Layer 6 of a small transformer language model trained on English Wikipedia (13 layers, counted from 0, width 64).
A neuron's activation on a vector x is GELU(weights . x + bias), where the dot is the dot product.

Input weights of the MLP neurons that the questions are about. A number n stands for (n - 500) times 0.00077.
n6 (bias -0.131): 191,341,560,616,745,657,502,386,728,510,864,451,283,530,538,353,557,396,332,412,678,460,662,742,626,337,466,687,363,464,546,470,502,365,826,849,564,708,407,449,672,511,428,410,636,420,395,414,357,596,224,284,439,330,541,495,328,696,585,271,456,446,400,589
n9 (bias -0.148): 529,740,295,412,347,555,496,590,814,619,431,462,149,386,352,629,591,436,561,484,739,483,491,692,533,304,642,531,505,399,446,451,616,394,890,528,665,657,106,362,438,539,400,642,129,379,425,396,490,316,528,523,544,674,486,378,574,364,599,666,547,479,765,450
n21 (bias -0.100): 372,613,503,320,672,367,463,465,486,435,505,461,348,615,465,495,542,568,544,516,511,496,500,599,142,561,569,354,465,646,540,570,379,597,596,510,459,711,538,675,196,328,354,573,659,513,459,603,656,517,496,526,454,699,604,371,177,581,553,380,307,747,504,487
n34 (bias -0.120): 354,615,567,499,612,380,569,430,163,692,338,732,588,683,422,340,511,619,472,485,573,335,561,594,561,550,411,472,434,390,306,362,587,486,498,733,360,513,766,383,365,733,527,726,360,674,456,375,654,656,701,339,440,482,816,498,345,403,528,442,620,450,236,523
n39 (bias -0.140): 645,402,492,402,590,632,545,437,395,584,481,418,646,587,191,417,357,645,491,556,423,628,420,150,463,559,616,535,620,795,290,497,606,479,538,422,432,332,333,288,418,394,646,431,613,757,474,466,627,440,328,550,591,708,644,648,367,511,477,493,475,445,598,492
n41 (bias -0.090): 466,409,304,469,533,505,399,527,434,491,257,658,760,579,556,374,690,464,497,558,431,477,292,582,648,525,360,144,452,586,435,540,418,446,517,473,629,682,612,518,446,551,496,228,580,457,418,346,617,551,266,455,742,566,444,391,582,579,494,970,567,634,503,523
n44 (bias -0.097): 311,414,565,538,557,517,392,455,445,403,747,600,351,611,423,499,432,379,601,247,613,541,531,513,520,665,531,374,441,580,578,457,378,704,572,431,542,517,680,634,358,412,505,630,287,447,569,674,556,260,501,565,365,614,608,398,263,556,505,461,852,505,379,519
n53 (bias -0.102): 336,539,613,676,913,280,495,455,498,479,518,491,491,635,778,440,459,363,409,532,598,479,555,477,383,823,384,568,508,580,605,538,560,549,464,602,574,398,627,271,475,384,534,468,242,441,679,324,434,447,749,684,270,386,544,704,452,261,495,414,473,403,402,342
n70 (bias -0.037): 481,441,361,497,481,530,315,630,562,566,628,456,383,500,514,418,310,712,484,557,348,495,526,571,496,364,657,503,225,374,284,479,592,422,491,684,535,483,586,485,397,343,488,505,499,676,622,435,551,511,662,530,451,587,470,423,580,371,665,622,558,451,612,486
n74 (bias -0.123): 317,607,214,527,565,429,455,858,485,523,486,617,441,471,444,777,278,453,376,693,586,343,297,694,396,259,354,522,725,540,599,546,555,199,544,818,418,565,377,541,228,537,751,276,615,484,348,576,413,560,461,499,557,487,781,329,476,625,517,706,516,331,468,382
n78 (bias -0.146): 485,640,206,497,472,516,495,484,435,623,393,663,508,639,470,382,505,365,314,449,431,680,422,754,522,266,675,690,461,674,437,278,408,497,458,670,811,389,489,491,295,514,630,648,432,223,212,447,480,675,601,514,142,940,617,596,222,480,978,591,597,235,561,368
n91 (bias -0.090): 500,434,364,352,513,368,346,438,326,217,575,503,527,561,546,457,515,518,283,362,318,635,500,962,372,568,640,581,672,491,415,600,478,348,476,505,323,575,664,814,249,419,559,516,275,422,566,387,610,571,677,509,644,547,568,438,517,525,516,397,680,556,807,620
n104 (bias -0.097): 595,464,721,465,440,773,714,253,478,479,627,504,528,657,494,469,552,264,534,686,594,494,531,278,324,365,576,757,439,261,280,506,756,483,462,546,595,743,437,364,477,627,432,392,336,350,422,312,459,649,526,475,535,379,736,718,472,387,478,479,471,537,711,614
n109 (bias -0.121): 278,452,432,403,653,414,452,528,495,508,777,422,439,497,152,216,762,271,710,527,516,185,560,598,664,512,638,605,501,423,623,741,304,283,462,395,488,717,514,625,358,494,327,591,540,320,560,604,533,436,461,414,430,801,753,808,605,721,681,360,505,640,191,527
n112 (bias -0.022): 627,507,398,400,362,698,367,497,521,563,443,625,499,638,408,377,376,574,625,281,587,720,243,590,376,628,644,555,652,505,362,493,461,473,467,416,299,514,381,556,424,337,549,585,531,566,461,509,616,547,553,671,454,540,369,537,421,620,516,603,717,593,439,432
n121 (bias -0.045): 727,330,765,489,374,465,355,405,589,606,609,368,550,576,537,472,553,408,557,567,478,416,534,675,554,450,416,493,403,536,449,404,651,589,573,560,465,609,472,519,520,341,417,469,367,330,415,493,601,324,545,434,630,571,594,619,456,602,526,665,383,434,459,349
n123 (bias -0.101): 419,334,482,525,705,450,320,618,488,370,631,553,532,592,500,414,481,277,713,447,304,341,421,473,677,404,596,506,668,680,493,523,611,385,394,286,718,460,730,375,386,608,614,391,476,500,354,631,508,461,421,725,97,645,467,551,423,659,619,524,753,484,366,329
n125 (bias -0.050): 603,485,443,426,425,630,698,705,470,528,415,416,540,503,650,353,366,752,362,543,103,404,490,588,570,486,616,246,302,454,632,392,371,637,790,294,615,440,352,600,521,572,660,423,522,575,613,487,537,252,538,486,510,713,662,353,471,431,517,553,501,448,509,492
n130 (bias -0.144): 626,523,433,313,628,631,750,386,230,472,531,474,502,592,353,537,472,431,483,556,480,477,195,365,559,496,675,372,629,390,659,592,548,470,216,396,433,563,348,601,471,819,698,535,657,287,559,196,518,514,564,396,795,484,497,618,462,408,465,627,313,303,658,392
n139 (bias -0.045): 416,647,543,355,787,276,556,506,428,636,594,594,488,545,629,524,348,524,384,623,397,602,537,583,482,560,659,486,403,446,418,509,413,509,558,605,312,675,409,355,636,482,319,444,304,463,296,459,376,551,503,705,715,433,452,748,381,489,752,530,311,417,593,523
n163 (bias -0.042): 258,580,350,490,328,471,489,573,475,720,591,586,542,739,631,408,269,277,377,475,523,625,484,468,726,377,496,597,406,501,776,473,520,440,547,552,571,512,487,475,606,554,437,657,574,472,480,559,312,467,489,607,559,561,361,427,441,418,625,487,507,368,416,387
n172 (bias -0.044): 405,608,518,483,576,724,499,651,484,531,579,429,573,423,509,497,357,491,643,432,501,635,620,479,524,812,553,339,375,508,792,420,440,268,501,418,727,341,710,505,578,577,467,549,549,498,441,228,605,603,420,368,537,473,403,475,507,655,505,361,416,503,525,267
n193 (bias -0.111): 589,688,456,341,497,589,532,359,717,594,693,633,356,438,565,437,343,525,602,581,909,492,651,582,463,433,424,603,409,412,558,282,619,247,686,94,506,421,166,422,330,613,642,566,477,387,431,436,401,508,476,564,475,617,560,361,506,585,659,472,377,418,586,481
n198 (bias -0.045): 405,615,266,540,494,630,436,548,638,793,522,609,254,603,562,429,623,527,579,581,365,471,520,490,427,487,482,526,419,537,354,323,478,548,604,568,574,425,463,504,276,467,357,344,545,466,621,459,359,356,466,597,572,778,592,405,490,408,715,499,452,501,669,557
n199 (bias -0.087): 719,466,643,462,540,497,753,648,601,450,558,451,598,700,335,507,369,460,535,570,430,745,381,495,515,585,609,691,364,444,426,498,474,538,541,470,486,541,467,431,435,489,625,491,520,561,416,412,500,657,452,281,144,510,395,320,504,384,279,489,777,532,523,524
n206 (bias -0.096): 586,424,347,317,505,577,592,603,508,621,593,620,476,711,454,560,478,429,602,493,385,579,536,638,384,274,601,236,632,738,572,355,796,477,537,305,432,652,647,383,567,383,559,534,545,175,179,468,590,510,694,520,465,549,610,445,382,530,365,617,616,556,183,397
n215 (bias -0.125): 256,444,574,560,512,337,466,589,725,499,313,616,504,599,213,617,667,224,458,620,578,441,525,613,700,524,570,356,448,336,499,580,762,214,590,311,649,758,614,418,441,560,584,467,172,127,518,363,374,399,550,806,388,704,485,469,574,572,499,504,619,301,605,529
n219 (bias -0.055): 551,521,647,249,648,469,441,674,485,426,627,459,552,542,421,518,286,538,500,660,596,498,580,629,484,338,511,710,420,617,555,514,537,415,533,451,381,251,561,403,569,627,756,373,660,242,408,344,476,673,502,591,373,578,469,285,588,417,582,362,386,780,340,545
n227 (bias -0.061): 420,366,463,630,628,604,667,609,269,606,393,624,496,408,319,611,560,214,466,470,510,499,371,588,349,678,340,481,567,483,404,597,629,542,432,458,549,515,481,497,664,593,511,667,342,670,371,436,650,377,559,421,619,565,316,532,264,337,469,679,632,607,476,347
n236 (bias -0.128): 345,314,315,444,490,449,486,497,541,318,616,519,692,833,277,614,596,719,633,442,440,425,327,653,385,644,605,539,361,389,278,519,687,451,550,685,271,560,646,456,453,590,273,467,353,448,763,539,593,575,361,569,512,531,692,402,495,484,500,352,487,292,549,682
n245 (bias -0.043): 635,300,565,338,369,454,445,506,654,488,592,377,531,442,365,249,602,258,580,626,474,660,374,654,468,454,597,571,596,556,610,550,638,406,160,443,221,586,615,550,213,663,290,519,609,520,698,366,575,548,703,317,432,611,487,589,251,652,608,457,587,429,540,450
n253 (bias -0.165): 296,458,450,260,498,244,430,544,697,556,509,449,374,510,423,328,664,373,729,583,631,483,439,246,421,616,271,615,304,549,543,359,721,611,495,412,532,594,732,462,210,593,586,641,609,409,452,222,664,526,316,426,641,569,396,593,615,545,446,575,563,835,676,233

Each question shows a token from some text and the vector x that enters the MLP there. A number n stands for (n - 500) times 0.012.

"ad": 765,571,530,628,282,458,690,457,516,469,581,466,586,347,590,635,577,499,428,362,514,531,553,539,354,477,549,415,417,531,521,422,335,661,323,444,448,515,586,426,674,588,513,526,538,452,422,698,348,473,353,525,645,516,491,590,560,457,407,372,625,433,309,570
Which three neurons fire most, strongest first? n206, n125, n44

" Kansas": 605,526,452,657,164,385,522,435,574,399,536,574,574,433,625,802,494,578,500,499,399,520,480,545,287,679,556,492,457,535,466,491,402,386,360,427,466,564,609,611,514,559,512,610,608,543,535,722,278,535,470,404,512,522,420,488,522,393,497,352,478,464,441,632
Which neuron lights up most? n236

" in": 615,483,434,584,356,396,466,598,505,441,418,567,444,190,643,817,463,642,620,520,541,387,644,449,618,471,530,451,540,496,517,565,415,633,508,404,348,375,485,481,357,485,632,418,610,525,324,527,415,623,594,342,538,537,481,610,470,472,532,380,609,405,424,552
Which neuron lights up most? n74

" the": 563,574,372,707,241,375,556,568,434,536,393,481,306,375,718,662,581,567,614,368,426,580,623,496,630,508,471,436,416,554,466,416,476,489,487,416,448,494,629,537,380,433,368,554,539,598,366,584,436,501,486,499,578,489,490,768,494,535,477,524,569,321,389,576
Which neuron lights up most? n198

" trad": 738,589,554,598,358,326,530,493,491,483,358,560,326,495,621,541,768,600,616,513,561,579,556,533,422,528,702,474,453,547,452,493,554,474,452,499,485,511,461,438,593,602,333,523,555,578,491,512,219,299,379,582,442,453,409,461,510,343,486,465,573,598,310,633
Which neuron lights up most? n9

"L": 653,491,425,660,316,484,478,578,393,387,492,428,406,578,590,690,690,628,601,532,368,341,408,458,464,452,599,527,482,356,476,464,323,506,436,351,540,399,625,555,450,397,412,718,598,475,499,792,412,539,501,511,631,512,521,597,488,513,510,460,531,485,297,627
The most active neuron and its activation: n109, at about 1.3

" been": 745,600,550,615,332,490,513,472,409,512,512,645,298,317,677,578,537,738,531,666,521,533,390,579,532,467,630,559,365,466,486,519,489,455,368,538,461,524,624,502,358,393,524,442,650,469,307,718,443,432,420,510,503,432,439,432,433,465,575,357,493,536,430,569
The two highest activations, in order: n70, n21

"1": 522,632,377,712,488,313,444,489,500,422,409,420,524,337,620,612,871,528,520,470,486,458,562,523,471,485,504,478,474,554,451,559,541,571,338,369,450,495,637,451,404,468,571,379,626,474,551,676,469,582,437,447,625,502,408,730,359,573,431,413,451,362,356,629
The two highest activations, in order: n109, n245

" of": 641,398,553,775,415,376,529,542,539,571,454,493,479,357,702,779,569,597,472,522,622,472,679,429,566,449,515,401,469,504,428,446,528,550,393,411,382,309,502,652,414,412,650,634,607,473,369,483,450,457,584,470,508,468,473,656,414,333,555,325,458,388,544,531
Which neuron lights up most? n53

"ment": 604,548,572,678,334,362,430,285,474,453,473,440,332,310,602,507,539,655,590,567,654,518,569,599,531,504,388,577,566,593,465,375,456,610,469,467,520,455,582,622,559,527,412,654,593,530,300,461,261,458,322,581,532,426,418,508,594,490,484,382,621,571,475,621
The most active neuron and its activation: n193, at about 0.44

"al": 761,479,359,615,423,323,553,409,594,453,392,458,335,321,500,394,705,633,651,422,686,483,453,497,590,530,523,453,572,623,434,445,329,687,358,487,541,530,566,503,532,515,480,428,510,422,499,534,307,571,389,487,710,383,562,571,522,539,508,531,571,432,415,436
The most active neuron and its activation: n41, at about 0.96

" as": 616,557,649,651,309,422,537,463,473,370,422,529,356,357,654,529,505,596,565,447,596,541,480,475,699,516,659,449,427,443,495,336,529,650,505,457,367,436,638,513,471,378,585,512,510,553,223,627,433,609,590,425,472,584,492,597,388,480,519,386,434,477,414,621
Which three neurons fire most, strongest first? n34, n78, n44

".": 552,614,547,820,353,362,479,479,465,497,483,639,365,410,466,568,618,537,431,546,407,546,352,642,596,451,489,517,513,547,373,419,501,620,433,540,431,215,553,566,292,551,567,533,625,584,452,608,347,547,556,504,555,431,563,641,355,533,541,395,610,477,394,381
The most active neuron and its activation: n78, at about 2

"s": 676,470,515,565,369,282,380,533,516,459,432,527,339,266,678,581,725,585,556,501,513,390,416,571,569,434,333,525,537,522,605,550,445,616,381,441,353,473,671,591,601,414,622,545,559,368,446,541,461,550,230,492,700,544,574,429,540,517,469,484,551,560,354,532
Which three neurons fire most, strongest first? n41, n253, n121

" trade": 684,517,578,809,148,343,539,364,533,526,476,405,465,354,691,673,354,571,587,591,465,603,561,594,437,586,434,620,517,487,507,590,418,529,418,511,442,531,546,506,534,516,456,550,469,575,442,555,246,489,447,540,554,489,427,429,557,490,458,245,588,574,343,573
Which neuron lights up most? n199

" on": 640,399,441,595,347,349,489,547,457,495,511,485,441,326,602,721,601,671,576,476,564,524,603,428,527,374,548,431,474,480,560,481,471,489,597,391,418,419,473,547,338,393,619,541,749,580,279,683,312,555,538,318,575,355,444,597,547,427,673,476,591,476,490,506
Which neuron lights up most? n74

" G": 583,534,613,706,364,353,491,487,460,504,392,438,484,395,630,642,773,611,516,437,285,380,373,550,447,600,454,608,463,574,506,485,405,656,366,359,467,485,609,386,637,452,574,625,541,485,506,802,324,498,509,505,462,522,476,550,506,448,393,346,479,445,464,667
Which neuron lights up most? n53

"el": 832,366,528,531,251,418,553,498,456,403,437,519,506,464,503,669,835,624,585,508,568,381,322,355,424,444,630,578,432,448,527,550,407,550,274,479,610,512,564,479,612,529,533,456,588,523,589,544,312,455,456,607,569,514,405,571,561,540,468,470,530,412,349,376
The most active neuron and its activation: n130, at about 1.1

" a": 555,545,396,665,352,570,513,567,333,551,504,606,90,360,577,633,582,623,562,456,481,570,644,552,535,464,666,462,445,462,518,441,506,445,408,529,536,506,658,501,429,464,389,527,528,588,363,664,387,590,505,547,568,472,413,568,521,560,528,324,424,399,360,496
Which three neurons fire most, strongest first? n198, n70, n172

" pre": 623,434,528,817,457,498,576,591,497,473,232,558,463,388,501,678,581,560,555,540,557,480,559,432,412,585,365,543,472,339,427,606,417,468,464,445,469,522,549,469,495,327,586,505,470,570,527,690,91,450,443,630,561,593,404,401,501,659,545,453,543,451,442,537
Which neuron lights up most? n215

" ": 549,592,540,696,453,252,446,453,495,430,445,595,421,315,624,620,773,618,524,602,466,474,635,469,476,508,497,477,476,485,350,518,438,650,448,450,471,402,636,567,425,401,621,408,672,600,552,627,405,573,368,368,607,499,480,582,405,549,449,537,424,246,337,520
Which neuron lights up most? n41

" end": 686,473,447,731,353,307,475,543,419,451,562,376,392,442,724,652,627,449,535,540,557,508,675,357,465,391,335,648,398,412,365,562,469,609,488,338,542,493,508,619,443,501,595,605,608,576,385,621,387,511,341,548,515,509,430,573,540,524,440,321,498,663,489,591
Which neuron lights up most? n253

"e": 771,474,624,594,287,383,563,377,434,431,484,595,436,222,602,730,471,505,636,392,470,454,610,500,465,371,499,468,560,434,524,418,508,514,292,344,546,411,630,395,673,373,448,589,577,552,478,553,393,583,397,559,659,564,549,525,500,546,422,444,694,486,483,511
Which neuron lights up most? n206

"ated": 622,482,582,638,429,429,415,288,420,396,502,491,406,271,777,648,549,632,385,444,604,541,515,521,595,515,551,439,450,561,448,468,400,447,326,478,330,529,573,535,475,487,535,644,578,614,350,565,305,637,501,483,585,589,505,525,592,409,470,363,718,522,568,469
Which neuron lights up most? n91

" from": 673,535,590,515,216,452,388,577,571,595,439,558,444,315,623,652,489,612,563,549,526,460,628,519,493,554,584,515,414,382,525,468,391,506,440,430,388,304,556,589,354,394,572,546,709,546,387,621,375,583,618,578,480,528,470,614,270,454,512,363,503,324,670,506
Which neuron lights up most? n193

" off": 572,411,501,503,343,284,536,456,502,434,483,496,442,366,706,611,694,597,514,425,619,596,542,361,435,474,253,469,463,490,433,543,566,602,551,371,329,634,468,412,451,464,534,623,707,728,324,601,415,425,428,437,573,516,484,526,512,478,591,407,536,589,547,645
Which neuron lights up most? n253

"S": 547,409,586,716,329,412,368,533,468,491,466,434,395,383,607,623,847,566,600,591,400,391,495,540,563,460,529,564,380,572,596,434,341,601,556,251,412,509,606,531,432,363,539,673,555,520,502,701,447,504,403,635,593,432,543,439,508,591,450,411,473,497,354,436
The most active neuron and its activation: n109, at about 0.99

"r": 820,493,369,594,312,524,549,412,494,475,475,478,467,433,586,570,684,563,543,380,478,586,453,422,569,406,623,481,340,536,515,481,291,660,409,415,581,407,553,361,736,546,523,560,500,530,507,645,450,568,410,558,646,499,423,514,551,499,357,531,462,360,257,625
Which neuron lights up most? n125

" less": 621,474,602,709,388,500,376,529,507,570,343,613,234,430,646,587,475,571,604,635,456,353,582,492,563,412,662,343,434,398,405,515,372,354,446,597,549,490,515,463,500,399,463,587,569,632,525,546,373,561,394,597,623,594,407,507,429,451,493,403,693,641,440,429
Which three neurons fire most, strongest first? n70, n198, n9

"iment": 653,619,648,759,133,403,418,452,439,497,543,370,485,270,620,613,409,632,503,648,609,527,549,478,563,337,425,581,542,604,468,370,407,585,437,540,534,470,583,589,617,448,415,553,549,546,503,569,433,483,344,463,452,404,414,409,543,516,411,442,670,536,367,601
Which neuron lights up most? n121

"an": 728,434,545,620,294,564,490,263,505,446,525,457,410,401,539,703,576,670,451,521,519,463,494,503,566,601,424,556,406,521,449,497,257,551,353,592,477,488,535,439,607,512,507,564,711,538,385,537,210,576,409,512,575,431,389,536,645,544,564,556,608,380,415,536
The most active neuron and its activation: n6, at about 0.13

"5": 677,573,547,751,352,341,459,292,547,406,386,482,455,350,569,560,624,521,386,533,475,499,541,575,536,424,702,599,482,511,540,629,399,454,360,539,398,328,605,537,502,461,428,432,588,597,429,737,374,571,538,455,584,527,425,579,318,582,433,458,696,413,424,562
Which three neurons fire most, strongest first? n245, n91, n78

"ill": 773,533,588,569,265,283,422,454,451,327,550,572,608,475,643,760,637,514,626,527,494,449,414,367,562,354,490,473,412,389,433,445,358,506,304,474,554,512,530,625,550,466,536,624,721,580,489,606,327,509,456,542,576,540,366,512,437,498,422,486,602,390,561,529
Which three neurons fire most, strongest first? n130, n199, n121

" Daniel": 734,652,670,661,211,400,470,529,616,609,440,411,451,334,616,568,500,441,442,437,508,489,515,395,411,527,442,485,320,581,483,563,352,537,396,533,529,350,641,497,624,491,600,531,562,578,500,753,369,515,524,560,472,553,488,419,627,468,449,369,563,396,310,629
Which neuron lights up most? n163

"our": 695,522,509,588,324,428,557,372,579,424,662,612,407,436,600,592,585,552,394,433,703,521,775,517,546,507,765,451,428,685,409,436,412,560,451,522,664,423,411,503,497,441,399,340,504,435,433,540,249,518,360,450,514,421,572,491,596,488,478,469,526,454,430,512
Which three neurons fire most, strongest first? n6, n193, n9

"ord": 653,715,529,578,328,386,484,413,516,513,507,437,593,445,765,680,647,593,401,423,517,416,539,417,369,633,543,582,414,502,464,477,264,560,459,476,432,465,545,462,662,493,531,592,631,515,447,549,330,554,523,449,537,537,397,498,502,491,440,340,657,440,241,642
Which neuron lights up most? n199

"==": 691,456,590,773,330,355,604,613,534,449,440,637,318,319,665,540,638,590,531,549,453,482,507,567,584,414,535,531,438,501,393,621,478,563,453,426,372,279,526,479,322,597,345,550,510,560,493,568,493,438,434,434,516,562,645,564,394,463,572,470,651,328,457,411
Which neuron lights up most? n245

"ater": 555,609,428,645,275,429,430,372,575,506,505,542,378,288,690,663,575,605,573,509,524,404,609,635,559,465,450,437,651,481,417,461,339,607,433,619,437,479,497,439,596,483,406,589,515,628,331,470,379,389,451,557,709,453,484,478,654,550,382,293,588,534,488,545
The two highest activations, in order: n9, n198

"8": 639,671,493,713,400,422,447,399,611,371,400,413,401,448,722,643,545,643,330,439,538,470,489,537,442,424,755,447,510,468,497,550,385,473,379,502,362,372,544,472,592,400,430,577,543,479,403,785,465,553,471,538,629,476,350,618,443,531,480,552,600,414,447,622
Which three neurons fire most, strongest first? n139, n112, n91

"4": 687,535,504,802,340,290,471,349,537,364,447,515,421,382,603,612,608,465,372,478,469,581,548,524,506,442,646,551,518,495,506,586,360,461,345,545,425,343,536,538,461,448,433,470,583,577,410,676,398,601,520,427,561,568,389,669,352,615,462,532,712,413,471,602
The most active neuron and its activation: n245, at about 1.2